Layer 3 of a small transformer language model trained on English Wikipedia (9 layers, counted from 0, width 64).
Take only the direct path to the model's output, skipping the later layers: a vector added to the residual stream pushes a token's score in proportion to its dot product with that token's output vector.

Output vectors of the tokens that the questions are about. A number n stands for (n - 128) times 0.031.
"ia,": 160, 121, 69, 164, 169, 155, 153, 135, 138, 132, 92, 95, 156, 179, 162, 107, 109, 138, 150, 140, 140, 139, 140, 93, 114, 115, 128, 134, 129, 140, 130, 86, 123, 123, 137, 129, 101, 118, 61, 137, 151, 146, 141, 62, 145, 105, 182, 129, 163, 80, 67, 109, 134, 117, 100, 90, 203, 144, 109, 113, 126, 163, 159, 113
"====": 145, 132, 95, 133, 207, 99, 158, 147, 105, 86, 86, 83, 148, 181, 156, 96, 106, 128, 145, 120, 132, 105, 170, 126, 165, 119, 162, 166, 71, 125, 141, 123, 92, 135, 124, 100, 86, 140, 103, 135, 119, 114, 156, 111, 157, 112, 162, 145, 162, 74, 125, 118, 100, 118, 134, 95, 201, 139, 119, 140, 115, 150, 93, 153
" the": 128, 128, 116, 129, 144, 121, 162, 105, 132, 131, 129, 106, 175, 111, 133, 103, 132, 146, 119, 110, 112, 118, 116, 130, 137, 107, 140, 124, 149, 150, 121, 133, 112, 133, 150, 144, 111, 173, 139, 129, 109, 120, 114, 147, 105, 124, 135, 146, 124, 82, 126, 132, 125, 134, 128, 107, 142, 132, 122, 120, 127, 105, 160, 139
"otes": 143, 118, 109, 119, 217, 105, 121, 139, 108, 87, 114, 90, 186, 187, 170, 96, 100, 120, 181, 130, 116, 134, 163, 89, 142, 77, 117, 148, 85, 103, 154, 148, 91, 163, 86, 131, 87, 140, 144, 108, 110, 148, 149, 125, 124, 142, 139, 96, 150, 88, 107, 106, 105, 159, 107, 75, 169, 148, 133, 134, 147, 187, 148, 132
"thlet": 141, 123, 95, 130, 248, 136, 139, 115, 98, 87, 99, 43, 124, 177, 176, 106, 93, 138, 158, 122, 119, 169, 136, 77, 124, 80, 117, 176, 89, 103, 133, 118, 159, 170, 120, 103, 64, 116, 86, 112, 160, 159, 124, 118, 173, 125, 166, 155, 146, 104, 72, 66, 128, 95, 107, 97, 195, 183, 142, 173, 120, 179, 139, 146
" zone": 130, 135, 92, 129, 235, 120, 134, 144, 124, 111, 110, 107, 174, 171, 160, 135, 112, 146, 134, 134, 95, 150, 113, 89, 172, 60, 118, 126, 84, 114, 150, 103, 129, 166, 130, 134, 67, 140, 89, 120, 142, 140, 157, 82, 152, 136, 134, 89, 163, 84, 69, 120, 123, 96, 100, 106, 174, 157, 117, 168, 124, 169, 144, 161
"all": 128, 101, 139, 139, 174, 137, 108, 120, 143, 132, 145, 109, 149, 161, 153, 105, 134, 134, 93, 129, 83, 111, 134, 124, 136, 119, 134, 132, 127, 124, 135, 101, 142, 137, 141, 124, 123, 162, 123, 111, 118, 128, 143, 121, 133, 128, 133, 133, 145, 93, 130, 132, 144, 100, 115, 71, 138, 145, 111, 146, 112, 136, 142, 137
"ued": 102, 124, 96, 151, 222, 159, 151, 81, 86, 108, 151, 85, 163, 182, 158, 81, 86, 132, 149, 130, 101, 149, 137, 85, 152, 100, 157, 167, 109, 106, 112, 107, 132, 159, 145, 177, 76, 108, 90, 179, 115, 131, 159, 134, 135, 99, 110, 154, 172, 79, 57, 98, 109, 77, 107, 87, 208, 163, 149, 131, 160, 180, 107, 125
" (aged": 157, 109, 80, 107, 192, 122, 137, 123, 137, 91, 56, 72, 179, 203, 172, 141, 100, 167, 183, 93, 119, 173, 145, 67, 108, 116, 146, 159, 87, 101, 162, 96, 128, 133, 159, 111, 65, 132, 62, 164, 99, 119, 170, 104, 152, 151, 131, 127, 165, 86, 76, 136, 111, 84, 113, 106, 223, 169, 118, 162, 144, 133, 125, 131
"uman": 126, 102, 109, 124, 204, 160, 135, 145, 75, 128, 93, 83, 162, 182, 164, 102, 101, 118, 147, 129, 90, 134, 174, 79, 109, 96, 109, 116, 104, 123, 175, 89, 156, 140, 126, 158, 94, 120, 86, 139, 126, 132, 126, 59, 186, 131, 153, 149, 160, 92, 89, 115, 99, 126, 109, 103, 197, 128, 138, 152, 155, 195, 121, 144
"ources": 116, 96, 68, 143, 229, 98, 165, 138, 70, 67, 97, 68, 191, 181, 166, 76, 101, 148, 159, 134, 116, 170, 121, 120, 135, 107, 121, 134, 78, 120, 149, 100, 148, 159, 109, 138, 84, 147, 103, 139, 139, 130, 121, 91, 171, 130, 165, 146, 159, 40, 71, 111, 126, 96, 125, 79, 196, 140, 148, 168, 172, 165, 132, 160
"y.": 137, 178, 123, 123, 186, 135, 164, 117, 145, 138, 130, 98, 141, 164, 162, 99, 56, 136, 166, 89, 129, 157, 132, 112, 87, 149, 129, 95, 118, 136, 136, 70, 164, 122, 138, 122, 102, 108, 100, 120, 138, 132, 143, 90, 120, 147, 152, 124, 158, 131, 66, 111, 134, 100, 99, 74, 233, 128, 135, 139, 126, 151, 151, 93

Output weights of attention head 1. The head adds the sum of these rows, row i times number i of z. A number n stands for (n - 128) times 0.0055.
o0: 102, 114, 133, 116, 217, 62, 146, 154, 159, 99, 72, 83, 114, 120, 121, 148, 72, 141, 184, 87, 120, 173, 104, 122, 92, 87, 210, 144, 115, 102, 105, 166, 139, 138, 113, 67, 124, 51, 133, 134, 126, 92, 38, 92, 223, 108, 194, 135, 187, 197, 158, 84, 127, 126, 102, 122, 163, 105, 187, 155, 155, 178, 122, 140
o1: 191, 137, 154, 146, 109, 124, 134, 131, 120, 94, 136, 154, 68, 57, 140, 141, 103, 130, 160, 147, 133, 160, 115, 137, 155, 135, 162, 100, 93, 122, 164, 156, 99, 111, 124, 130, 160, 122, 166, 148, 106, 145, 137, 121, 158, 61, 132, 127, 89, 163, 130, 101, 149, 62, 160, 124, 85, 111, 100, 152, 133, 142, 80, 156
o2: 132, 145, 131, 134, 143, 99, 93, 133, 122, 114, 75, 91, 107, 123, 127, 152, 137, 148, 181, 76, 129, 116, 101, 134, 112, 114, 129, 167, 135, 131, 128, 112, 97, 114, 110, 90, 95, 136, 139, 154, 129, 127, 119, 182, 157, 94, 145, 74, 172, 143, 154, 107, 144, 106, 221, 141, 107, 152, 148, 149, 154, 107, 118, 123
o3: 106, 121, 144, 149, 173, 123, 146, 99, 105, 122, 153, 134, 118, 77, 68, 92, 108, 122, 146, 151, 89, 165, 123, 110, 130, 13, 106, 187, 95, 170, 140, 145, 169, 144, 151, 130, 180, 143, 126, 105, 158, 159, 140, 183, 128, 139, 85, 86, 128, 101, 138, 136, 98, 110, 124, 125, 133, 112, 161, 101, 154, 176, 119, 116
o4: 113, 173, 103, 150, 81, 75, 196, 145, 159, 150, 152, 125, 90, 208, 123, 174, 152, 149, 146, 118, 58, 163, 91, 137, 175, 89, 99, 149, 134, 97, 69, 78, 167, 157, 173, 44, 98, 150, 169, 121, 83, 164, 96, 171, 109, 105, 127, 178, 115, 111, 161, 155, 62, 89, 85, 126, 141, 169, 153, 99, 122, 148, 161, 64
o5: 138, 91, 143, 163, 139, 155, 124, 128, 111, 112, 133, 89, 142, 148, 143, 100, 184, 134, 126, 164, 175, 106, 148, 135, 95, 143, 139, 91, 88, 164, 137, 77, 145, 122, 111, 95, 169, 133, 12, 191, 111, 115, 137, 79, 109, 158, 117, 146, 136, 131, 139, 134, 143, 123, 132, 137, 69, 171, 149, 114, 135, 92, 127, 146
o6: 149, 142, 113, 92, 123, 163, 136, 23, 160, 151, 167, 93, 146, 53, 161, 63, 97, 126, 118, 208, 174, 60, 66, 138, 116, 139, 163, 168, 162, 62, 143, 122, 134, 51, 80, 213, 115, 144, 49, 163, 115, 119, 248, 118, 113, 118, 114, 86, 105, 85, 169, 144, 155, 155, 209, 194, 129, 139, 78, 106, 136, 146, 198, 58
o7: 109, 145, 142, 96, 198, 138, 113, 67, 109, 105, 133, 118, 135, 151, 139, 71, 107, 155, 124, 135, 140, 88, 89, 116, 164, 73, 154, 131, 179, 107, 130, 100, 112, 108, 126, 177, 99, 152, 131, 137, 116, 134, 172, 153, 134, 114, 136, 113, 98, 114, 219, 124, 126, 131, 164, 123, 129, 181, 74, 113, 164, 133, 141, 87
o8: 137, 173, 121, 130, 101, 62, 149, 144, 112, 96, 109, 86, 111, 204, 163, 130, 100, 157, 98, 131, 145, 60, 135, 164, 116, 132, 164, 178, 136, 125, 129, 146, 93, 159, 133, 97, 139, 143, 142, 112, 131, 145, 143, 117, 150, 90, 101, 138, 147, 84, 150, 103, 151, 94, 151, 204, 100, 116, 89, 125, 66, 149, 159, 115
o9: 95, 131, 156, 126, 201, 84, 151, 121, 96, 141, 75, 163, 62, 180, 85, 89, 143, 155, 152, 139, 80, 128, 113, 60, 108, 94, 82, 146, 142, 115, 230, 183, 142, 193, 152, 129, 104, 117, 179, 113, 159, 91, 102, 135, 229, 133, 144, 94, 147, 202, 56, 72, 190, 86, 108, 166, 137, 113, 89, 125, 138, 93, 148, 86
o10: 43, 139, 134, 109, 129, 115, 145, 156, 174, 146, 112, 132, 110, 76, 56, 133, 113, 93, 125, 123, 112, 129, 148, 176, 130, 130, 145, 118, 87, 159, 143, 142, 161, 183, 174, 47, 111, 93, 165, 67, 78, 166, 115, 155, 153, 108, 178, 137, 130, 124, 129, 136, 146, 125, 82, 144, 117, 155, 165, 142, 123, 123, 145, 136
o11: 137, 114, 149, 111, 115, 162, 160, 75, 150, 137, 202, 129, 112, 146, 116, 131, 134, 122, 116, 174, 144, 140, 101, 104, 154, 83, 134, 92, 155, 106, 100, 75, 148, 114, 162, 126, 107, 129, 108, 163, 138, 180, 158, 135, 101, 92, 103, 145, 91, 125, 139, 115, 193, 130, 130, 117, 136, 116, 120, 107, 152, 107, 117, 99
o12: 128, 178, 99, 167, 142, 115, 155, 56, 90, 108, 135, 130, 123, 167, 131, 99, 113, 121, 140, 167, 173, 98, 167, 115, 93, 142, 95, 147, 116, 145, 121, 149, 174, 158, 97, 85, 146, 54, 158, 154, 151, 164, 171, 140, 111, 126, 109, 153, 76, 88, 176, 144, 100, 116, 96, 140, 115, 158, 153, 80, 121, 122, 180, 56
o13: 126, 201, 121, 164, 168, 120, 125, 98, 130, 150, 142, 112, 92, 129, 82, 122, 77, 136, 134, 92, 98, 108, 130, 101, 201, 94, 124, 139, 117, 121, 81, 173, 107, 159, 76, 95, 135, 106, 175, 77, 109, 122, 137, 224, 135, 101, 107, 79, 133, 109, 185, 114, 98, 100, 164, 130, 160, 133, 174, 144, 117, 193, 193, 107
o14: 178, 117, 108, 134, 186, 66, 120, 179, 156, 107, 85, 88, 134, 129, 153, 133, 115, 160, 154, 102, 89, 142, 84, 89, 129, 140, 172, 95, 138, 125, 144, 176, 117, 114, 126, 102, 97, 153, 167, 185, 34, 138, 143, 117, 142, 114, 112, 86, 141, 73, 77, 146, 99, 111, 132, 105, 157, 143, 157, 127, 144, 170, 170, 165
o15: 147, 56, 105, 111, 150, 178, 89, 148, 87, 67, 131, 134, 125, 49, 120, 97, 105, 157, 160, 142, 133, 172, 122, 147, 120, 55, 68, 139, 161, 168, 150, 190, 147, 93, 104, 207, 72, 152, 200, 108, 120, 150, 100, 101, 182, 164, 154, 102, 98, 128, 158, 114, 137, 173, 161, 68, 124, 108, 141, 96, 154, 168, 105, 132
o16: 59, 171, 168, 111, 77, 143, 59, 72, 88, 108, 146, 141, 166, 156, 144, 80, 140, 158, 120, 104, 105, 144, 145, 121, 203, 61, 81, 85, 140, 116, 135, 98, 141, 111, 111, 182, 154, 149, 174, 71, 124, 182, 138, 210, 129, 110, 115, 105, 169, 153, 144, 133, 101, 161, 212, 106, 111, 128, 83, 161, 142, 81, 130, 129
o17: 85, 89, 145, 114, 139, 156, 97, 166, 135, 103, 176, 165, 130, 57, 158, 109, 128, 83, 113, 127, 130, 126, 95, 114, 104, 64, 130, 110, 149, 104, 99, 113, 117, 170, 129, 173, 116, 119, 118, 103, 149, 125, 60, 144, 229, 87, 186, 104, 131, 151, 106, 99, 185, 113, 141, 156, 159, 153, 150, 183, 137, 124, 112, 160
o18: 91, 177, 112, 135, 97, 121, 142, 168, 127, 154, 145, 132, 177, 115, 125, 166, 107, 152, 152, 111, 119, 132, 124, 124, 146, 104, 153, 132, 170, 73, 32, 150, 145, 107, 98, 125, 123, 118, 77, 120, 107, 143, 167, 168, 111, 176, 118, 96, 134, 124, 82, 191, 161, 95, 166, 79, 150, 206, 61, 119, 83, 123, 132, 126
o19: 161, 92, 186, 157, 135, 90, 110, 167, 139, 92, 28, 174, 127, 32, 134, 214, 98, 139, 184, 154, 87, 178, 86, 131, 96, 159, 167, 123, 90, 151, 87, 153, 72, 137, 147, 135, 216, 140, 132, 71, 165, 128, 69, 118, 173, 158, 101, 133, 166, 145, 131, 134, 111, 109, 172, 124, 79, 161, 96, 185, 91, 113, 72, 81
o20: 164, 202, 63, 111, 80, 153, 156, 103, 127, 141, 97, 80, 179, 131, 125, 90, 167, 152, 135, 133, 152, 122, 86, 105, 87, 205, 194, 174, 111, 103, 27, 122, 176, 35, 105, 165, 75, 173, 125, 176, 110, 86, 145, 149, 89, 164, 91, 93, 103, 124, 104, 250, 132, 75, 149, 81, 187, 193, 214, 85, 145, 133, 140, 53
o21: 195, 125, 136, 129, 100, 138, 122, 83, 127, 102, 196, 149, 142, 154, 129, 142, 81, 101, 133, 144, 135, 126, 75, 58, 135, 149, 136, 134, 117, 134, 126, 91, 124, 88, 141, 109, 119, 106, 148, 154, 135, 120, 157, 141, 75, 147, 95, 145, 98, 147, 160, 161, 172, 105, 175, 99, 135, 161, 119, 137, 131, 165, 52, 129
o22: 116, 142, 127, 119, 143, 160, 104, 186, 138, 143, 122, 156, 39, 183, 121, 176, 129, 128, 137, 127, 105, 183, 107, 150, 135, 111, 80, 81, 125, 94, 110, 107, 98, 119, 170, 112, 148, 116, 134, 149, 183, 128, 55, 159, 105, 160, 177, 135, 120, 127, 108, 132, 157, 85, 123, 89, 129, 140, 158, 153, 115, 105, 75, 150
o23: 198, 99, 108, 142, 107, 126, 169, 146, 156, 113, 70, 102, 76, 234, 110, 128, 94, 129, 108, 197, 163, 169, 123, 100, 55, 140, 106, 136, 66, 120, 114, 124, 134, 74, 226, 115, 128, 125, 85, 176, 149, 119, 110, 80, 143, 145, 106, 155, 112, 158, 108, 101, 153, 101, 110, 173, 141, 169, 96, 170, 123, 135, 116, 134
o24: 162, 121, 150, 112, 77, 63, 112, 125, 100, 106, 131, 181, 47, 71, 137, 135, 120, 109, 165, 149, 91, 107, 124, 156, 118, 155, 124, 118, 107, 52, 138, 129, 135, 136, 87, 143, 195, 145, 127, 120, 170, 159, 74, 187, 109, 115, 85, 119, 138, 181, 147, 132, 82, 127, 207, 156, 96, 163, 127, 134, 174, 147, 156, 125
o25: 115, 160, 108, 141, 115, 108, 134, 109, 105, 136, 153, 97, 119, 125, 161, 156, 96, 105, 65, 142, 170, 133, 98, 174, 153, 164, 124, 136, 98, 91, 25, 129, 135, 92, 144, 113, 181, 172, 214, 134, 175, 152, 113, 157, 103, 108, 98, 46, 100, 143, 130, 156, 132, 122, 149, 116, 72, 150, 114, 109, 189, 169, 147, 100
o26: 153, 121, 42, 187, 48, 73, 194, 154, 173, 121, 95, 124, 147, 96, 130, 191, 122, 146, 160, 70, 116, 159, 132, 153, 54, 200, 198, 127, 54, 115, 141, 113, 114, 167, 115, 115, 155, 151, 148, 178, 104, 86, 75, 133, 183, 115, 92, 165, 105, 116, 105, 156, 82, 50, 137, 74, 121, 168, 165, 100, 147, 174, 109, 179
o27: 82, 123, 120, 111, 187, 185, 87, 153, 129, 139, 144, 172, 106, 131, 79, 141, 138, 81, 139, 90, 135, 181, 117, 145, 138, 48, 106, 81, 134, 111, 161, 157, 179, 156, 123, 114, 146, 100, 131, 113, 75, 65, 66, 112, 174, 120, 192, 131, 111, 171, 136, 114, 116, 163, 45, 139, 187, 98, 179, 147, 125, 153, 133, 117
o28: 129, 159, 141, 116, 109, 174, 123, 150, 173, 144, 118, 106, 138, 126, 123, 69, 202, 120, 100, 107, 159, 128, 195, 149, 92, 105, 168, 124, 133, 102, 111, 140, 131, 81, 121, 160, 119, 55, 140, 94, 157, 113, 120, 104, 137, 193, 103, 126, 95, 174, 134, 176, 124, 104, 118, 103, 85, 146, 110, 157, 93, 90, 148, 143
o29: 137, 182, 99, 151, 123, 120, 186, 117, 82, 104, 76, 107, 132, 133, 70, 110, 84, 131, 135, 165, 180, 109, 168, 114, 104, 178, 195, 119, 61, 109, 79, 120, 173, 165, 101, 128, 224, 108, 75, 157, 158, 103, 147, 143, 78, 115, 119, 157, 135, 147, 136, 119, 106, 105, 80, 129, 141, 174, 150, 75, 161, 138, 142, 121
o30: 113, 131, 138, 137, 134, 170, 137, 122, 152, 125, 125, 107, 129, 66, 122, 124, 171, 115, 114, 102, 180, 62, 155, 132, 158, 100, 141, 109, 95, 127, 166, 117, 174, 131, 133, 149, 170, 103, 124, 166, 140, 139, 142, 78, 127, 116, 132, 98, 93, 137, 158, 126, 126, 94, 123, 122, 176, 133, 75, 148, 142, 77, 94, 158
o31: 132, 168, 111, 168, 92, 84, 88, 89, 120, 119, 101, 99, 169, 120, 143, 100, 192, 129, 120, 160, 128, 153, 77, 106, 108, 77, 121, 158, 171, 137, 112, 68, 92, 137, 165, 127, 151, 172, 130, 133, 128, 162, 159, 178, 104, 96, 58, 176, 116, 171, 122, 112, 73, 116, 161, 124, 98, 133, 166, 147, 212, 52, 182, 137

Each question shows a token from some text and the vector z that the head gathered there. A number n stands for (n - 128) times 0.024.

" of": 125, 122, 126, 121, 105, 148, 135, 120, 118, 119, 127, 116, 115, 112, 138, 131, 126, 136, 127, 142, 119, 121, 133, 135, 130, 91, 131, 135, 139, 124, 130, 132
Which three tokens does it push up most, strongest first? "uman", " (aged", "ia,"

"ry": 103, 122, 112, 127, 142, 133, 134, 119, 129, 117, 140, 139, 147, 130, 139, 114, 134, 114, 138, 106, 149, 121, 126, 122, 115, 144, 138, 127, 134, 133, 125, 147
Which two tokens does it push up most, strongest first? " the", "ued"

"\n": 105, 130, 106, 133, 100, 119, 144, 126, 130, 128, 125, 107, 147, 124, 117, 140, 132, 108, 120, 137, 112, 129, 106, 102, 146, 125, 117, 124, 135, 127, 129, 112
Which of these tokens does it push down most? " (aged"

",": 145, 137, 130, 135, 114, 135, 125, 121, 128, 139, 115, 123, 124, 113, 140, 151, 120, 150, 122, 143, 116, 124, 129, 143, 139, 95, 136, 136, 124, 121, 121, 131
Which of these tokens does it push up most? "uman"

" in": 100, 109, 128, 109, 129, 144, 129, 113, 132, 113, 125, 124, 111, 94, 130, 130, 116, 163, 152, 135, 115, 140, 132, 146, 118, 95, 133, 121, 126, 95, 123, 115
Which of these tokens does it push down most? "otes"

"pl": 126, 115, 106, 108, 102, 144, 105, 81, 120, 114, 156, 112, 129, 114, 84, 115, 119, 129, 148, 139, 91, 102, 147, 136, 134, 121, 121, 161, 146, 148, 138, 90
Which of these tokens does it push down most? "ued"

" age": 99, 140, 122, 86, 122, 150, 125, 130, 119, 100, 143, 129, 99, 113, 155, 117, 125, 133, 155, 144, 125, 140, 146, 128, 122, 145, 116, 129, 118, 118, 113, 113
Which of these tokens does it push up most? "all"

"ip": 130, 141, 138, 136, 123, 128, 115, 122, 120, 110, 136, 114, 116, 129, 142, 146, 119, 113, 121, 141, 120, 127, 120, 123, 129, 134, 152, 119, 121, 133, 116, 140
Which of these tokens does it push up most? "ources"

" season.": 110, 128, 113, 124, 118, 129, 138, 132, 139, 133, 117, 117, 141, 126, 123, 120, 144, 105, 126, 125, 122, 128, 127, 123, 133, 120, 113, 124, 130, 139, 127, 117
Which of these tokens does it push up most? "all"

" 1990": 101, 111, 127, 102, 122, 149, 134, 122, 128, 117, 126, 132, 109, 96, 134, 131, 120, 157, 130, 118, 117, 128, 130, 145, 120, 103, 124, 122, 131, 103, 126, 132
Which of these tokens does it push down most? "otes"

"8": 146, 136, 119, 139, 121, 116, 143, 139, 128, 155, 128, 123, 136, 140, 144, 134, 132, 124, 131, 130, 170, 132, 120, 127, 144, 137, 126, 130, 146, 137, 128, 111
Which of these tokens does it push up most? "ued"

" H": 106, 130, 114, 119, 105, 133, 133, 122, 135, 131, 125, 116, 144, 132, 116, 116, 133, 107, 124, 124, 125, 127, 124, 112, 126, 121, 116, 123, 133, 140, 129, 108
Which of these tokens does it push down most? "thlet"

"l": 122, 134, 148, 140, 124, 125, 110, 121, 117, 95, 146, 120, 101, 115, 131, 157, 117, 121, 114, 132, 125, 135, 110, 129, 105, 138, 169, 101, 120, 130, 107, 154
Which of these tokens does it push up most? "ources"

" at": 109, 132, 122, 113, 120, 137, 123, 122, 117, 108, 136, 123, 101, 117, 143, 131, 126, 133, 140, 140, 117, 143, 132, 133, 124, 138, 120, 132, 119, 114, 117, 116
Which two tokens does it push up most, strongest first? "all", " zone"

"H": 140, 121, 125, 134, 106, 128, 99, 108, 104, 104, 136, 110, 126, 118, 141, 152, 124, 130, 109, 133, 121, 127, 116, 112, 117, 123, 143, 126, 132, 116, 104, 137
Which of these tokens does it push down most? "ued"

" R": 145, 131, 121, 127, 132, 114, 117, 136, 115, 141, 112, 123, 121, 136, 129, 138, 125, 150, 119, 133, 130, 116, 141, 118, 137, 101, 125, 155, 140, 114, 137, 123
Which of these tokens does it push down most? " the"

"h": 98, 131, 105, 127, 134, 130, 152, 124, 131, 131, 132, 142, 148, 124, 141, 116, 145, 118, 130, 86, 144, 128, 104, 121, 112, 147, 144, 124, 131, 123, 127, 148
Which of these tokens does it push down most? "thlet"

"s": 125, 115, 123, 123, 133, 128, 162, 150, 135, 111, 117, 136, 149, 133, 125, 136, 127, 118, 144, 93, 132, 141, 120, 133, 127, 141, 121, 118, 123, 142, 110, 119
Which of these tokens does it push up most? "ued"

"an.": 108, 124, 104, 127, 117, 138, 143, 135, 145, 107, 120, 109, 155, 116, 133, 131, 137, 105, 102, 103, 112, 119, 105, 122, 139, 130, 118, 117, 129, 148, 116, 138
Which of these tokens does it push up most? " the"

"ect": 114, 106, 115, 149, 128, 140, 162, 141, 103, 112, 109, 159, 122, 147, 94, 128, 119, 135, 103, 83, 114, 171, 142, 160, 133, 124, 84, 147, 111, 125, 129, 92
Which of these tokens does it push up most? "ued"

"ly,": 135, 123, 137, 111, 116, 143, 153, 162, 133, 153, 120, 140, 131, 114, 131, 146, 118, 145, 109, 105, 112, 130, 104, 140, 111, 101, 115, 116, 131, 108, 135, 117
Which of these tokens does it push up most? "uman"

"ink": 114, 134, 121, 118, 114, 142, 112, 113, 110, 116, 147, 126, 105, 116, 139, 135, 128, 127, 143, 143, 120, 137, 137, 135, 124, 140, 122, 129, 124, 118, 107, 116
Which of these tokens does it push up most? "all"

" and": 124, 119, 135, 136, 140, 114, 146, 142, 111, 139, 120, 128, 120, 114, 128, 133, 126, 135, 134, 128, 149, 130, 121, 132, 131, 116, 139, 125, 124, 118, 134, 134
Which of these tokens does it push down most? "===="

"ution": 143, 125, 124, 140, 132, 110, 143, 115, 115, 154, 144, 145, 135, 129, 128, 117, 102, 128, 147, 125, 151, 122, 128, 148, 115, 123, 141, 145, 154, 133, 144, 107
Which two tokens does it push up most, strongest first? "y.", " (aged"

"3": 111, 112, 128, 125, 141, 131, 138, 143, 163, 150, 136, 137, 134, 109, 128, 148, 110, 115, 144, 107, 139, 108, 111, 133, 98, 114, 119, 99, 134, 131, 142, 110
Which of these tokens does it push up most? "ia,"

" His": 171, 135, 109, 130, 118, 113, 103, 122, 140, 155, 108, 112, 140, 131, 135, 145, 111, 166, 126, 110, 91, 105, 148, 134, 139, 110, 144, 177, 121, 138, 118, 123
Which three tokens does it push up most, strongest first? "thlet", "uman", "ources"

" the": 104, 113, 133, 111, 127, 151, 104, 99, 138, 116, 134, 118, 109, 96, 126, 135, 120, 168, 139, 146, 77, 118, 142, 137, 119, 102, 124, 130, 121, 89, 128, 117
Which three tokens does it push up most, strongest first? "uman", " zone", "all"

"re": 126, 150, 114, 116, 115, 153, 140, 126, 123, 128, 133, 126, 162, 146, 100, 92, 165, 115, 126, 127, 139, 135, 115, 111, 136, 127, 152, 141, 136, 166, 116, 146
Which of these tokens does it push down most? " zone"

" personal": 122, 119, 133, 137, 133, 118, 151, 146, 112, 138, 113, 122, 109, 118, 121, 138, 133, 142, 121, 125, 135, 130, 119, 126, 141, 104, 132, 127, 118, 112, 126, 138
Which of these tokens does it push down most? "===="

"et": 137, 130, 151, 120, 142, 108, 124, 123, 130, 149, 137, 126, 116, 146, 132, 131, 141, 147, 120, 127, 109, 118, 142, 123, 131, 127, 116, 145, 113, 102, 128, 132
Which three tokens does it push up most, strongest first? "thlet", " zone", "otes"

"'s": 163, 141, 133, 129, 122, 116, 123, 127, 117, 163, 123, 115, 115, 144, 134, 138, 116, 160, 118, 142, 134, 107, 147, 123, 150, 102, 127, 174, 145, 120, 141, 121
Which two tokens does it push up most, strongest first? "thlet", "uman"

"b": 141, 121, 125, 141, 145, 145, 129, 124, 125, 121, 136, 132, 147, 142, 124, 91, 117, 129, 118, 136, 125, 132, 115, 127, 129, 134, 143, 142, 134, 140, 135, 138
Which two tokens does it push up most, strongest first? "y.", "ued"

" 7": 117, 112, 132, 122, 125, 142, 138, 127, 122, 126, 130, 131, 109, 112, 138, 125, 120, 149, 134, 121, 134, 128, 123, 138, 114, 107, 130, 120, 137, 108, 132, 133
Which of these tokens does it push down most? "otes"

" to": 112, 115, 136, 107, 128, 143, 134, 129, 133, 114, 128, 130, 114, 100, 137, 136, 120, 148, 131, 121, 123, 123, 126, 137, 113, 108, 122, 118, 132, 103, 136, 128
Which three tokens does it push up most, strongest first? "ia,", " (aged", "uman"

" League": 139, 130, 140, 128, 141, 105, 116, 129, 132, 153, 125, 129, 114, 144, 137, 132, 136, 147, 119, 133, 113, 127, 143, 123, 124, 119, 118, 135, 117, 99, 124, 130
Which of these tokens does it push down most? "ia,"

" power": 168, 156, 133, 145, 123, 126, 109, 115, 145, 160, 111, 122, 134, 108, 145, 162, 107, 156, 117, 155, 112, 126, 124, 157, 147, 96, 150, 139, 110, 124, 115, 133
Which of these tokens does it push down most? " the"

"ful": 149, 139, 130, 147, 109, 136, 127, 121, 125, 135, 115, 126, 120, 120, 131, 153, 122, 154, 117, 137, 113, 126, 129, 139, 148, 108, 131, 137, 118, 126, 121, 124
Which of these tokens does it push down most? " the"

" r": 152, 122, 145, 131, 120, 120, 105, 92, 111, 147, 135, 101, 108, 132, 131, 146, 94, 112, 113, 132, 127, 120, 135, 142, 121, 127, 131, 146, 155, 116, 148, 88
Which two tokens does it push up most, strongest first? "uman", "thlet"

" other": 151, 139, 131, 148, 92, 150, 125, 118, 119, 133, 126, 120, 113, 109, 124, 152, 128, 158, 111, 143, 109, 125, 125, 132, 150, 109, 131, 139, 120, 132, 130, 124
Which of these tokens does it push up most? "uman"

"aw": 97, 97, 125, 102, 138, 158, 126, 116, 137, 108, 134, 120, 121, 92, 127, 109, 119, 145, 141, 125, 106, 142, 145, 155, 124, 113, 124, 119, 117, 110, 123, 113
Which two tokens does it push up most, strongest first? "ia,", " (aged"